Layer 7 of a small transformer language model trained on English Wikipedia (11 layers, counted from 0, width 128).
A neuron's activation on a vector x is GELU(weights . x), where the dot is the dot product.
The model reads these tokens: " Ti" "po" " had" " on" " power" "," " killed" " He" " Sh" "ika" "i" "," " and" " then" " gather" "ed" " his" " troops" "." " He"

The vector x that enters this layer's MLP at each token. A number n stands for n times 0.056.
0 " Ti": 8 -4 -8 26 0 -40 -5 -11 8 -19 33 8 17 -14 -3 -24 -12 -15 -7 -12 23 -9 -1 -26 9 -17 16 13 30 48 -24 24 -19 24 2 -12 -8 -15 45 -1 -18 -3 -50 -6 10 -18 7 35 8 0 -20 2 9 24 21 14 -25 -5 8 24 -10 -7 8 -3 7 19 -7 -41 28 11 -3 22 -5 -24 -17 -4 9 9 6 -11 -24 0 11 17 -29 21 -7 12 14 -40 0 -3 -18 22 -10 12 -19 33 -37 -32 55 -15 14 -17 -18 -2 2 -15 -9 19 -9 30 -40 -7 -4 30 -4 2 19 18 0 2 -5 23 -27 -2 19 2
1 "po": 2 11 -16 55 -17 0 9 -25 6 26 -25 -6 28 -10 16 17 -27 31 15 -2 29 1 25 6 6 -11 -4 -6 -12 5 -23 4 -2 -1 24 -23 9 -27 -2 -34 8 2 -16 -6 11 37 1 51 10 -11 -10 -12 21 9 -6 18 3 -5 -9 14 -49 11 -7 -12 -19 -8 -25 -30 58 4 -18 40 -18 10 -13 22 7 2 4 29 -15 -24 2 9 -13 -4 -1 7 -19 -13 18 -13 -20 3 -24 5 -2 22 19 -34 39 -54 45 -16 -32 6 0 10 1 17 4 -32 -24 -8 10 5 -18 -22 4 -28 5 33 19 6 -22 8 12 1
2 " had": -10 9 1 55 -22 -5 -32 1 24 8 -7 4 4 -8 -3 -4 2 5 12 -17 0 4 12 -2 2 -8 0 8 26 41 -5 -6 -8 -5 21 -6 -19 -19 -2 13 -4 -14 -18 -31 -21 12 5 43 29 0 -40 16 19 33 35 22 14 20 12 12 -40 4 2 -18 -23 -3 27 -15 13 -23 -9 -4 -18 -18 -4 -12 3 25 3 10 7 -17 -10 -12 -41 29 -12 24 10 -6 30 -16 -28 34 11 1 25 -9 -13 -6 58 -19 42 -12 -28 10 5 -16 -27 0 -20 -5 -7 24 -23 14 -13 -23 -20 -18 2 -1 -20 18 -9 11 -1 -23
3 " on": -11 2 -3 30 -24 -15 -24 2 -6 20 9 -4 15 -32 4 -19 20 7 20 0 14 -5 25 -13 -43 -12 -21 -11 1 44 3 -4 -6 -14 8 19 5 -20 32 -1 1 -5 -34 2 -5 3 6 21 -4 27 -26 0 24 32 18 9 -13 20 21 24 -27 8 -9 -16 13 3 9 -23 11 14 -29 37 -8 -21 -3 -7 15 10 3 -27 -7 -17 -20 -16 -26 8 -8 17 -13 -23 14 4 -8 12 -6 -16 10 19 10 -7 94 -21 27 11 -10 -3 1 -13 -27 -10 -11 9 -32 17 -12 23 -6 -20 -19 -21 23 13 -5 9 -23 20 -2 1
4 " power": 12 -13 -16 44 -27 -4 6 -24 -22 -16 7 9 25 -6 -12 0 -19 -22 14 -12 6 -28 21 24 -1 0 -6 -15 -12 30 6 -18 7 -5 0 5 2 -9 -9 -20 -2 -35 -18 13 12 4 31 23 -3 30 -36 18 31 41 25 29 15 14 3 11 -1 26 -14 -23 22 1 11 -21 1 -5 -14 42 -31 13 -23 -1 -25 -18 5 -4 -9 -1 12 19 -18 9 7 20 -48 -32 5 -8 -3 15 -10 21 -1 -1 -16 -24 70 -32 -1 12 -20 16 2 -17 -36 -14 -20 -19 -14 -2 1 3 -12 -21 9 -19 35 11 24 -13 7 22 11 24
5 ",": 2 13 24 67 -7 -10 -4 -19 5 18 1 0 -5 0 -20 -23 -5 -21 6 9 -15 -13 -4 4 -4 1 11 -20 -4 28 3 -2 3 17 27 -7 -14 -4 5 26 -11 9 -24 1 -9 -16 -1 17 16 25 -14 -31 41 -3 30 19 -12 1 24 3 -15 22 -13 -25 15 -9 9 -11 27 -1 -1 15 -37 -10 -12 -27 -22 -4 -7 -15 18 -7 -4 -7 -8 20 -12 -7 -19 -12 -7 -14 -12 26 -19 20 14 -19 -27 -19 86 -25 20 -3 -5 29 28 -7 -33 -4 8 -7 -29 -3 -3 -18 -2 -19 22 8 23 41 1 18 -21 -7 -29 14
6 " killed": -13 37 15 27 -16 -22 -1 -3 3 -10 35 6 8 -10 16 -34 -28 -10 29 5 -16 -12 -16 11 16 -27 -28 -45 6 23 -8 -20 32 2 6 -4 -9 7 0 4 -18 -18 -33 -17 -3 19 25 10 -17 34 -21 -5 11 14 20 15 14 22 17 34 -5 7 11 -47 12 5 15 6 11 -5 -5 33 -21 -26 -8 -21 -20 -2 -7 -24 -3 -21 0 6 -21 11 0 29 29 -28 18 -19 -20 19 -6 30 -4 7 5 -4 55 -22 10 8 8 33 20 -16 -35 -12 -1 -19 -14 19 -12 -32 10 0 -37 -16 13 15 16 10 -9 24 -21 15
7 " He": -4 11 3 72 -32 -20 -14 -24 -1 29 -35 3 -12 -5 12 -11 31 -21 8 4 -21 -22 -1 -10 -8 -2 4 -16 -6 39 -15 -15 -11 28 17 -22 -10 -24 -34 2 17 -4 -35 -28 -15 26 23 23 -14 10 -35 -32 3 7 12 2 1 19 16 26 0 4 9 2 3 17 -8 -6 55 -10 18 56 14 -8 -5 -17 1 4 -24 -12 27 -21 7 2 2 33 -24 18 -36 -26 15 -41 -5 7 14 15 -5 -10 15 -22 26 -18 23 -10 -7 -8 20 3 6 34 26 -7 -16 11 -9 -17 1 -11 -11 -7 -1 -4 24 26 -24 -6 17 7
8 " Sh": 13 30 1 73 -26 0 6 -18 2 -12 -12 10 3 -15 10 31 -9 -10 31 -12 -5 -8 -15 -11 -20 2 -43 6 2 44 -20 -34 -7 16 19 -40 4 -23 -24 -10 14 -25 -19 5 -21 8 6 37 0 1 -28 -9 6 12 3 -32 9 18 24 13 -22 -13 -7 -7 -17 4 -12 -11 30 -2 14 22 5 -16 -13 16 3 -12 3 -28 -14 -16 -5 19 -6 44 -14 15 0 -16 4 -7 3 18 8 15 25 -21 8 -14 26 -16 25 10 -21 -12 3 10 18 16 50 -3 -19 17 -16 -32 -10 -31 -13 3 15 -19 23 50 -35 -4 14 17
9 "ika": 0 12 -10 84 25 -7 -1 -24 14 -9 -23 11 21 7 -1 33 -19 -18 47 -7 9 -3 6 2 -7 6 -26 -9 -16 20 -21 -24 16 12 8 3 22 -32 -14 -9 -3 -36 -14 3 -2 -6 17 18 3 -2 -16 -37 17 13 -33 -16 24 18 -9 6 -31 -9 -18 -6 -16 -8 -13 -8 44 17 18 42 -4 6 -24 29 -12 -31 16 -19 2 -32 -15 -11 -16 31 -18 14 3 -4 -15 -2 -21 -25 -8 3 9 3 17 3 46 -8 47 21 -15 -8 20 11 -11 20 23 -27 8 -4 -9 3 -12 -24 -8 -8 -6 6 17 8 -26 -1 10 30
10 "i": 16 -3 -3 78 -10 25 -14 -10 30 -15 -5 12 -7 -2 -2 -19 -16 -27 39 -16 9 -30 -1 12 -8 10 10 -4 -25 15 -6 -12 10 -1 -2 10 -17 -41 10 24 1 -25 -29 -8 -26 23 7 38 -5 18 -21 -23 14 18 -5 -20 21 27 -10 -1 -48 3 1 -6 -7 -27 -2 0 29 15 -3 36 -25 -2 -12 9 -18 1 11 -10 1 -25 -32 4 -14 33 4 20 31 -6 -5 -13 -11 -32 -7 14 0 -2 13 -3 47 -16 27 2 -14 22 13 10 8 16 46 -51 -3 1 -21 -22 10 -5 1 -26 28 23 23 -1 -18 1 -9 10
11 ",": 13 11 22 50 -14 -3 -23 -7 14 8 -6 24 6 -5 -10 1 -17 -22 17 -7 -26 -14 -10 8 -20 -14 -3 12 9 8 6 -2 17 9 27 -9 7 -27 23 9 7 -6 -37 -2 -7 5 -11 26 -2 27 -33 -34 30 26 9 20 26 27 28 14 -30 11 -11 -18 20 -20 1 -3 35 2 -22 25 -41 9 -16 -39 -43 -4 16 -6 34 -13 -7 8 -12 18 -20 -16 -5 3 -14 -18 -19 10 -7 10 22 -8 -18 -4 73 1 28 6 -13 8 17 0 -21 -8 34 -15 -13 12 -16 -22 1 -12 -16 -5 17 25 -10 7 -17 -11 -35 -3
12 " and": 4 0 42 31 -21 8 -34 -8 17 14 16 25 4 6 2 -3 2 -24 27 -9 -6 -7 3 -3 -21 6 -22 -13 24 10 -4 5 20 -5 12 4 11 2 23 14 4 -26 -41 -19 -14 1 -11 10 -7 18 -37 -41 17 20 18 9 -1 17 6 25 -14 18 1 -21 16 -20 -1 11 48 6 -3 16 -41 -3 -12 -29 -18 1 -3 7 33 -26 5 -2 -5 7 8 -3 1 -15 -28 -10 -17 30 -3 7 6 -17 3 -16 90 -26 28 -2 3 -5 -12 -10 -11 -21 26 -11 -20 7 -24 -14 3 0 -31 -16 19 23 -1 13 7 -8 -15 -4
13 " then": 21 -20 32 30 -36 -6 -36 -18 18 10 -2 5 1 -18 -5 1 4 -17 20 -15 -13 -7 -2 -17 -19 11 -23 4 22 9 -22 -4 8 -3 17 11 0 6 3 31 -6 -8 -28 -14 -12 -2 16 7 -23 6 -36 -12 11 35 27 -9 7 29 18 27 -13 31 -13 -16 17 -11 12 8 44 17 -14 24 -26 -7 -4 -8 -15 20 -2 13 40 -27 17 -10 -14 18 2 23 -5 -18 -20 -3 -20 3 -10 2 9 -31 11 10 76 -25 18 2 -18 15 4 -7 -6 3 21 -44 -37 27 -16 -14 5 -14 -31 -29 1 14 -6 12 -1 6 2 -16
14 " gather": 11 16 9 13 -39 -4 -37 0 -32 0 -4 15 21 -16 -2 -14 -16 3 28 2 9 -1 -6 1 2 -18 -18 -18 21 17 -15 -1 24 20 20 -2 -11 7 -15 -19 13 -15 -33 -7 -1 -4 7 29 -38 34 -33 5 0 22 5 37 26 -7 28 34 1 28 -23 -12 -1 12 35 -17 17 17 -15 3 -15 -17 -1 -20 -30 -11 -2 3 -13 -41 7 2 -13 26 -1 0 -3 -26 -15 27 -45 7 7 12 20 4 -14 6 51 -47 18 5 -1 19 -9 -16 -12 -14 5 -28 -7 51 -13 4 -10 20 -39 2 7 23 -12 -3 5 12 13 5
15 "ed": 13 37 -1 20 -19 -20 -19 -11 8 -7 3 2 -8 -10 -3 -20 8 7 37 7 -8 5 13 -4 1 3 -16 -27 8 -14 -29 8 22 -1 36 -7 3 6 -12 4 -4 -16 -23 -17 -11 -14 6 44 -15 21 -27 -6 29 27 9 13 16 15 12 40 -19 22 -10 -28 2 -13 21 -3 20 0 -15 18 6 -34 -5 -26 -20 -8 4 -24 -15 -28 2 3 -11 0 -3 26 18 -10 6 -2 -23 30 12 -14 -5 -1 -21 -17 87 -26 26 -3 -17 31 12 -12 -19 -5 -7 -28 -21 14 -19 -11 -2 14 -34 -3 0 45 -15 7 6 24 -5 3
16 " his": 8 -2 -1 27 -12 -39 -40 -23 6 23 -19 20 -15 -7 10 -4 27 14 16 -1 6 -14 27 -19 -1 -3 -4 -19 4 9 -8 -3 12 -10 15 10 -29 -8 -18 -4 3 4 -20 -5 -20 3 7 33 -26 10 -40 -4 -16 25 7 38 28 26 -5 36 -15 17 3 -27 2 3 16 -7 49 10 7 37 -13 -5 -24 -28 12 -13 6 -33 15 -24 -12 20 -3 21 -19 -6 12 -1 5 -27 -19 24 7 0 -22 1 -17 -25 85 -20 6 7 17 14 20 -1 -3 12 -4 -20 -27 -17 -18 -23 -9 1 -23 7 13 11 3 14 0 10 9 -14
17 " troops": 13 -5 0 45 -30 -12 -10 -33 -8 -32 3 8 4 -12 0 -11 4 -22 15 -31 -3 -16 -22 6 -3 -9 6 -5 16 5 10 -19 12 -17 23 5 -17 1 -26 -6 -1 -15 -23 7 13 35 42 27 10 33 -26 4 21 26 23 19 33 10 3 27 -2 55 -11 -7 -8 14 3 -23 38 1 8 32 -30 -18 -10 -11 -27 -14 31 -40 -3 -22 -6 0 -20 -22 -7 9 20 -8 27 -4 -20 14 -4 -2 -15 7 -25 -10 54 4 5 -1 -14 29 34 -16 -31 -16 7 -10 -34 11 -16 -19 -2 -16 -15 -22 26 16 28 -3 -6 21 -1 8
18 ".": 9 7 11 66 0 -3 -23 -5 8 8 15 -4 1 -23 7 -21 -34 -25 18 1 9 0 10 -22 -17 -8 -5 -17 16 25 -9 19 -2 33 14 19 -14 10 19 11 -22 -6 -41 -3 -8 -29 -7 25 25 -3 -24 -25 36 9 18 19 -19 -9 10 34 -21 28 5 -22 6 14 4 -23 31 23 -9 49 -40 -19 -33 -26 -2 6 -15 5 3 -5 -1 3 -29 -2 -13 -6 -19 -25 -7 0 -14 38 0 1 -15 -5 -9 -28 47 -13 9 -19 -37 33 16 -18 11 -3 42 -20 -9 -30 16 -2 9 4 6 2 17 19 29 14 -5 -3 -19 -1
19 " He": 3 -14 22 48 -25 -17 -38 -19 19 30 -26 11 -8 -1 1 -7 7 -23 17 3 -20 -20 6 -9 -3 13 5 -2 16 39 -10 12 4 6 1 2 -16 -21 -17 9 -8 1 -41 -18 -26 11 15 42 -16 27 -32 -38 27 9 20 44 10 18 19 39 -10 27 9 -10 17 4 -11 -12 68 -7 -3 11 -13 -3 1 -19 -7 -4 -5 -19 30 -14 4 -13 -4 16 -4 1 0 -32 -3 -23 -9 13 -13 5 -12 -24 1 -23 55 -43 -2 -13 -5 -6 18 6 17 5 34 -20 -14 10 -17 3 3 0 -41 3 15 7 3 8 -15 -1 9 -3

Each question shows the input weights of one neuron of the MLP. A number n stands for n times 0.0048.

n139: -35 3 27 -11 7 -17 16 -27 1 24 13 -27 3 18 -3 -30 2 19 -8 18 -17 -7 -10 -13 -35 19 0 -30 5 -7 -15 4 -30 18 -15 -11 23 24 -16 7 3 59 -18 3 -2 1 7 8 11 -1 31 16 -41 18 -14 -25 -1 -16 1 23 -7 -25 -6 15 18 -12 -33 -14 -5 -13 43 3 17 6 1 -32 -3 26 36 5 52 -9 51 -6 -24 -47 3 36 -5 32 -9 -1 15 -14 40 -14 -24 -42 26 12 18 -58 -15 36 -61 3 -32 -34 -1 -28 -17 20 3 58 -22 -3 6 -4 0 33 -54 4 -3 21 -1 9 -7 28
Its two highest activations, in order, are on tokens 13 " then", 7 " He"

n461: 14 -37 16 34 -17 -14 14 -1 -15 5 45 16 -23 20 -5 2 -15 8 -25 25 -10 -16 -8 -6 -17 -22 -2 47 -18 -10 24 18 -7 15 -1 6 -8 2 10 6 -39 -41 -26 -9 17 2 8 -6 6 -16 -7 23 -19 34 33 -21 -12 8 29 11 7 -21 27 -11 30 21 -23 44 -33 4 -6 12 6 43 8 -5 15 9 37 18 34 -29 7 -22 -14 9 11 18 20 11 12 30 -37 -2 16 -14 22 -10 4 -31 -40 6 -19 24 20 -28 -28 -6 -9 -4 -13 -16 -19 33 12 -25 7 -16 -2 7 -40 -6 -1 -4 -41 -17 7 -14
On which token does it fire most, and how strongly? 13 " then", at about 1.1

n80: 18 -11 -19 -3 -6 -27 -14 -2 16 -22 7 4 4 15 7 11 3 -25 -37 0 1 -6 -3 -27 -55 26 17 13 3 -23 -3 39 -34 -7 18 10 2 38 4 0 -26 26 1 13 32 -26 11 2 -6 -1 3 9 7 4 28 -4 -37 29 16 11 -15 34 4 17 32 14 5 13 16 12 -9 -8 -9 29 8 -25 14 5 1 -7 -24 13 12 -13 5 26 1 -14 -24 10 -20 10 -21 -33 -33 30 -6 -35 -1 2 -13 -23 -75 -3 16 -36 6 -33 32 -1 -22 -20 13 30 40 28 -1 12 -2 -32 12 -20 23 19 -8 -9 -26 -28
Which token does this neuron like most? 13 " then"

n451: -3 12 -62 -6 6 -18 1 34 34 33 46 14 -14 -2 32 28 29 -28 -19 -14 -14 -31 -3 -24 -28 13 19 16 45 -23 8 22 -15 29 -24 -4 -15 -12 -5 -6 -29 10 -11 19 17 -11 -11 -26 -7 24 -8 0 30 5 14 -41 9 -10 24 -9 11 -8 3 3 -54 -7 0 -31 14 -22 -19 -6 -20 9 -9 -37 29 -19 35 -7 18 -10 17 -22 3 -7 -26 68 -7 -10 19 6 7 35 33 27 33 34 19 -5 -39 -33 -2 -6 21 -10 -42 43 -2 24 -20 6 20 7 6 -4 -3 18 -9 -5 -7 -40 -31 -1 27 6 1 18
Which token does this neuron like most? 0 " Ti"

n91: -40 -26 -6 -8 7 28 16 10 38 -11 16 43 -26 8 -15 16 20 20 9 9 24 10 -8 -13 -24 -1 -23 -46 -1 10 -3 8 4 -4 10 15 34 -9 31 20 7 -5 17 -15 -23 -34 -6 19 12 -37 24 8 -27 -13 -25 11 -28 41 9 -30 45 0 -28 4 -15 9 -4 30 -31 -41 28 -17 -6 -46 9 -27 -16 2 30 -9 22 -8 4 -2 -11 15 -22 4 -10 -21 44 26 -32 40 -24 -11 1 -17 -20 -23 30 12 20 -15 -37 -27 11 21 -12 7 -9 7 13 7 -8 -9 2 8 -3 -56 14 10 28 -27 -16 -22 3 -25
Its three highest activations, in order, are on tokens 2 " had", 12 " and", 3 " on"

n390: -17 9 26 -8 29 17 10 -7 -3 18 0 41 -30 22 -27 7 38 -5 21 -3 1 -48 16 -7 3 -25 11 5 20 -2 -20 39 -22 32 26 -9 28 -3 16 -2 -2 46 -29 -10 -9 -26 35 -31 9 -38 -33 28 -3 51 2 21 3 48 -23 -18 14 -14 19 42 0 7 -36 -8 -19 -20 -30 -24 24 14 -18 -52 -3 12 -46 22 -21 -15 -20 -5 18 10 -42 17 -4 -4 12 -3 -17 -17 -2 34 -8 26 -28 17 -28 -10 -6 13 7 -6 -18 -43 7 -27 10 -17 -16 -12 -29 10 18 9 19 41 18 10 -10 -2 14 11 -5 -11
On which token does it fire most, and how strongly? 0 " Ti", at about 1.4

n244: -12 -43 -8 -11 -13 6 9 5 -27 9 14 -27 12 20 -24 23 -25 51 -34 7 0 -4 7 6 -9 35 -15 -11 18 -32 4 -14 -3 -1 28 36 9 13 8 -4 -12 34 -4 22 3 15 45 1 -4 -9 20 30 33 -2 -11 -24 16 -30 5 25 -20 -3 -23 -2 -35 32 -27 -7 -29 9 31 -8 -5 -9 -11 -13 -12 11 9 -33 23 33 40 11 -5 23 15 -3 5 31 20 15 -26 -29 -12 -4 -17 -11 -35 -25 2 -17 18 -6 -24 41 29 -10 -20 -27 1 -1 -15 5 26 17 10 7 -16 -22 -11 11 -27 18 1 -19 -14 -10
On which token does it fire most, and how strongly? 17 " troops", at about 1.3

n500: -20 -22 -16 19 19 10 -8 15 -1 5 -15 32 17 -6 1 17 5 9 -25 -14 19 4 -3 -20 85 -3 -2 21 -13 1 -12 27 10 -11 24 -10 -6 -15 -6 -13 22 47 -3 22 20 8 36 2 -22 -22 -20 18 17 37 -13 -18 8 19 -36 17 16 20 -22 28 23 -7 -1 34 -4 -3 -8 -20 -7 18 32 -16 -26 37 -38 -2 -3 -5 25 5 9 13 -15 -12 14 0 -17 5 8 -17 -19 -7 -16 -53 17 -2 12 23 -38 -9 -8 -33 -3 -20 -36 -9 -16 -13 -41 -5 9 21 -16 -22 32 -28 -35 -1 18 -4 30 -34 4 -7
On which token does it fire most, and how strongly? 13 " then", at about 0.93

n491: 1 25 52 -22 14 19 -8 -13 10 -7 -5 -20 -5 22 14 -19 18 -8 33 34 29 16 -23 -11 -11 -13 15 -18 -25 26 -11 -31 16 4 -9 17 -7 -5 33 -13 6 2 18 -18 4 -3 9 -24 -35 8 -37 -19 12 -10 8 -7 4 -38 12 3 30 -21 -11 32 -23 -4 2 -39 -32 12 20 -27 18 22 51 -17 -13 5 35 13 41 4 -4 20 2 -10 1 -12 20 4 -2 35 6 9 -29 -15 16 0 59 -1 6 -13 8 32 11 -55 -31 -67 -39 -2 2 1 -16 41 34 3 -12 -32 -23 -12 -28 -21 -4 -11 21 13 17 -1
On which token does it fire most, and how strongly? 14 " gather", at about 1.2

n111: 25 -7 -29 -49 -20 -31 18 19 8 36 23 18 -2 -26 -16 -8 45 19 27 -37 -3 11 -18 -39 -24 1 12 -14 18 8 -6 -38 14 12 -32 16 -41 -8 36 -22 28 10 15 15 25 -21 -26 4 4 -60 1 15 -4 38 -15 -21 19 -3 -1 9 -1 -19 -31 14 13 18 33 16 -1 -42 29 14 26 -6 -5 10 -7 1 -33 -3 -12 -25 -47 26 6 -4 14 -46 23 8 -34 -43 29 28 -16 54 -5 -24 59 -6 10 12 8 -30 15 16 24 16 21 -9 -18 17 8 -14 -2 1 19 8 60 38 -13 -35 -3 -17 -30 -18 -13 -28
On which token does it fire most, and how strongly? 16 " his", at about 0.51

n148: 8 -14 19 -27 -3 24 19 -13 -21 5 -5 7 5 5 23 -4 23 10 -33 -19 19 26 -10 22 7 22 28 -31 9 15 23 -21 -43 19 53 -30 -25 -7 -25 -18 -29 30 1 0 7 -18 15 13 11 3 8 -35 -15 8 23 24 -47 14 -5 -2 -21 0 -34 9 -15 12 -6 13 25 18 -1 -45 4 9 13 -16 9 3 41 -20 -10 27 66 -21 -15 15 41 -16 -48 -2 20 -7 31 -4 17 20 0 -11 -14 34 -9 -8 15 31 -38 -17 -10 -36 -13 8 -4 12 -18 -13 25 -1 -14 5 -3 -5 -3 -44 -5 -14 3 -13 23 -19
Its two highest activations, in order, are on tokens 0 " Ti", 7 " He"

n206: -7 -16 -15 6 -15 -3 -30 46 5 24 1 -44 25 -28 6 -6 10 50 -20 7 -2 16 -19 -20 -11 -25 10 -16 43 -40 -14 -13 35 20 23 14 11 9 19 -2 18 -20 19 -31 21 -6 -41 26 -38 -2 -40 -4 6 23 30 -31 7 -9 -10 -16 3 -46 -17 -18 17 3 -5 33 -7 11 49 -41 -9 26 -15 -15 5 -42 5 -17 -20 -11 11 17 21 19 17 -28 -1 3 28 41 3 -21 -2 -1 6 28 -5 27 -17 43 -2 13 -53 4 3 5 10 29 -6 -11 -16 44 -3 8 -18 11 -14 18 7 23 -16 -3 -38 20 12 -33
On which token does it fire most, and how strongly? 14 " gather", at about 1.7

n439: 9 -26 17 -15 9 42 -25 -19 -15 -9 8 46 -5 4 4 -11 49 -7 13 3 -21 -29 6 -7 1 38 -12 3 50 16 11 -10 -11 -15 -6 15 -23 -6 11 21 6 1 1 5 -37 -48 -2 20 -24 -1 4 -16 -20 32 3 3 24 14 25 27 42 24 -52 -7 15 -19 -4 -12 -3 -9 15 -26 -21 0 -8 7 -28 -14 -29 25 38 -5 33 17 -5 -1 -3 -23 27 -7 -3 27 -5 -3 9 -24 -9 -43 -19 14 -24 29 1 -31 -5 15 0 42 -11 -12 -24 -19 -16 48 14 29 -14 32 22 -63 11 -1 6 8 -1 -25 10 -23
On which token does it fire most, and how strongly? 13 " then", at about 3.3

n70: -18 20 -38 -34 47 52 -3 31 53 -17 25 -17 -43 3 21 -19 15 -26 4 -22 -31 9 10 -11 22 -33 15 -27 12 -7 -18 14 -39 20 -20 24 31 -16 2 31 -10 -16 -57 33 24 -6 -27 -9 -29 23 -42 -39 -15 -20 11 28 20 4 -8 -18 13 5 -37 6 -10 19 12 12 14 -4 -59 12 -13 26 5 -4 1 6 -3 -3 -22 25 -26 17 -1 -34 5 -4 -4 -14 -5 23 -12 11 -23 16 19 24 -1 17 -10 1 11 12 22 7 -8 44 -5 8 7 -24 -28 -13 25 3 14 1 26 36 2 15 30 -35 -17 -4 2 -28
Which token does this neuron like most? 18 "."

n202: 10 -5 12 11 6 -1 32 11 -26 -10 -14 -58 -1 25 12 -22 15 3 21 13 0 -19 5 3 23 -14 27 4 41 24 17 37 24 -45 18 36 -5 -19 38 10 31 27 -7 3 -29 15 -6 -37 7 31 28 -47 20 -36 0 40 -7 -30 -22 19 16 -24 13 22 32 -16 17 -19 24 -28 13 -47 -3 17 -22 -16 25 -9 -34 -20 7 -36 -6 25 -24 -7 -17 -32 -1 -20 -13 14 28 -17 15 1 3 2 -23 8 6 25 -10 -3 35 -35 0 -29 20 37 -18 24 1 -24 16 9 -2 -12 50 10 17 -8 -35 -18 2 -2 -38 5
Which token does this neuron like most? 5 ","

n155: -2 31 8 1 32 -16 35 6 -18 21 3 15 -18 8 -9 18 17 16 -12 -29 -3 2 13 14 29 19 -16 18 11 -2 8 8 -25 -50 -14 6 -1 33 10 21 -32 23 -20 -1 14 1 -37 38 10 -12 -6 11 27 -8 -13 12 -19 -46 2 18 -11 27 32 -15 -13 11 21 -3 29 -53 -14 18 -14 29 11 -30 10 4 1 -1 7 6 31 -12 -24 8 -5 -39 5 23 26 -4 38 -32 -1 7 13 20 41 -30 -2 -8 26 -8 -3 -7 -34 -9 -42 -4 5 20 8 -26 -2 -13 -10 15 4 -19 1 10 -31 -37 4 -30 31 -34
On which token does it fire most, and how strongly? 1 "po", at about 1.5

n223: -7 -17 -3 -8 -1 -31 -10 4 -9 -7 1 -13 -6 57 8 -17 16 -5 -21 16 -33 -18 -25 -24 5 5 -23 4 5 -1 15 19 -12 10 6 -23 -43 24 -20 16 -7 -1 -8 11 -3 1 6 -3 -50 -31 1 -40 -23 47 18 5 12 -6 -9 75 -22 17 -31 -12 23 40 44 26 -27 11 9 9 -1 -38 -8 -7 -5 -12 -6 -13 14 0 29 27 31 1 -51 3 10 32 28 -10 6 27 11 -1 22 2 -7 -22 14 10 19 15 -8 -39 -10 -12 12 -1 -14 36 22 10 -29 -3 20 -16 7 28 -1 -25 7 -29 23 -18 18 14
Which token does this neuron like most? 16 " his"

n220: 60 -15 11 -17 5 -12 -33 -5 -21 -10 12 -53 25 36 16 39 17 -12 2 -4 -68 6 -18 22 25 28 7 20 26 7 17 13 -46 -1 3 -64 36 -13 4 19 10 -29 -10 21 11 -8 1 -3 9 -20 -20 61 -24 45 -4 17 33 -7 28 9 0 -44 14 -25 46 14 14 -31 -19 -32 11 -15 16 77 8 22 -19 -57 -17 17 9 19 7 3 0 -17 -19 3 -48 -13 28 -11 -35 -25 -3 -5 12 14 -17 -9 -15 -9 -34 -11 17 -14 34 4 -13 -4 -6 -11 7 36 1 5 8 12 26 8 -3 24 -12 -14 19 -5 -16 -17
On which token does it fire most, and how strongly? 4 " power", at about 1.7

n219: -24 -19 35 3 6 -25 -17 -12 30 19 -12 -17 5 -29 -23 -1 -11 -15 -30 -15 -5 24 -4 3 -37 1 -4 -3 23 -36 -5 3 -11 -1 8 -10 -20 52 9 -3 21 -4 10 22 33 11 3 -10 6 1 -19 7 35 12 -29 -7 -19 8 -28 10 -4 -1 64 17 12 -1 0 24 -12 -18 -9 -52 48 4 -41 -9 9 17 -14 -22 24 -10 16 -4 33 -1 13 4 -5 -15 -12 -2 -50 -8 -10 -14 -22 -11 27 -11 -6 23 28 -10 22 31 52 -19 -17 -5 12 44 -63 3 -13 39 11 -5 14 14 -34 18 37 -22 7 -14 -7 -29
Its three highest activations, in order, are on tokens 13 " then", 0 " Ti", 12 " and"

n190: -5 43 -41 10 27 4 -21 -15 49 -25 -25 60 21 -22 15 -33 19 54 -34 3 -21 -4 11 -10 -11 -24 -5 20 10 -24 18 -43 -2 -30 3 -1 -12 22 16 -9 11 10 -12 16 -4 -18 -36 -2 -23 -5 3 27 19 13 6 24 8 -15 -1 -21 1 21 -19 39 21 -5 -34 17 23 -13 -38 -4 10 21 -35 1 -16 -42 33 2 -27 16 29 2 80 -33 -1 -7 -42 39 -5 -1 1 -34 27 -12 34 -28 -28 16 18 0 35 3 -23 -12 -11 -3 29 10 5 -22 -7 -18 9 0 10 -10 -20 7 -1 -26 -9 13 8 10 16 11
Which token does this neuron like most? 11 ","

n343: -11 -5 -40 8 9 2 18 21 22 -7 -39 -14 27 9 27 -19 20 -10 -24 -31 -17 -37 -7 -20 -13 -19 20 18 -1 13 1 -45 -24 -35 2 25 -24 4 25 50 -17 -5 -30 3 14 -16 -26 22 24 9 -11 -1 -22 -4 15 22 -10 1 -31 19 12 6 -7 3 -31 9 -14 17 26 33 26 -46 17 -12 26 -1 -21 -17 -15 15 -7 55 -6 31 -31 -19 14 -3 23 35 58 0 5 -3 -67 -15 18 -19 11 34 22 18 7 -45 -54 10 -5 -13 -50 17 -12 0 36 25 -3 4 7 -15 9 -10 41 -18 18 -39 -14 8 16 14
Which token does this neuron like most? 2 " had"

n192: -8 -13 26 10 28 13 -25 4 38 13 29 15 -14 -14 -41 11 -12 -5 23 -6 -11 -13 -27 4 -19 -16 1 18 2 26 -27 13 -15 5 8 5 13 -38 -11 -20 5 47 -11 8 25 -5 -2 -10 1 -2 -21 5 9 1 -26 -27 -41 -23 19 -23 21 -16 -41 14 30 2 -9 37 -4 -14 -29 -23 -13 28 36 -3 -3 -16 -24 14 52 -1 -10 14 1 30 1 10 19 21 -13 3 8 -4 18 11 20 -6 13 -15 4 6 12 -16 32 19 10 38 -19 37 -11 28 8 -50 41 -25 -14 21 -13 4 -28 -9 28 11 -55 -6 -38 -33
On which token does it fire most, and how strongly? 11 ",", at about 1.6

n264: -1 -12 10 -27 22 1 -26 5 1 -6 -8 36 -29 32 -7 20 22 16 2 -13 -23 35 13 -25 18 19 -8 6 23 12 -13 -4 -1 -35 -12 -1 -10 35 19 44 20 3 3 -12 -18 -6 -3 -9 -75 -7 3 -3 -32 22 -20 -43 -47 3 21 -13 21 3 6 12 5 -28 -24 -2 -19 -31 -21 11 -13 -20 -14 22 -25 35 -37 61 22 -9 18 26 -9 13 17 4 2 24 -11 -10 9 28 0 48 -14 -8 27 5 7 -29 16 15 -6 -28 8 0 -39 -13 -41 15 34 -27 -7 -38 19 -38 22 -1 6 6 37 23 -22 12 29 9
Its two highest activations, in order, are on tokens 13 " then", 12 " and"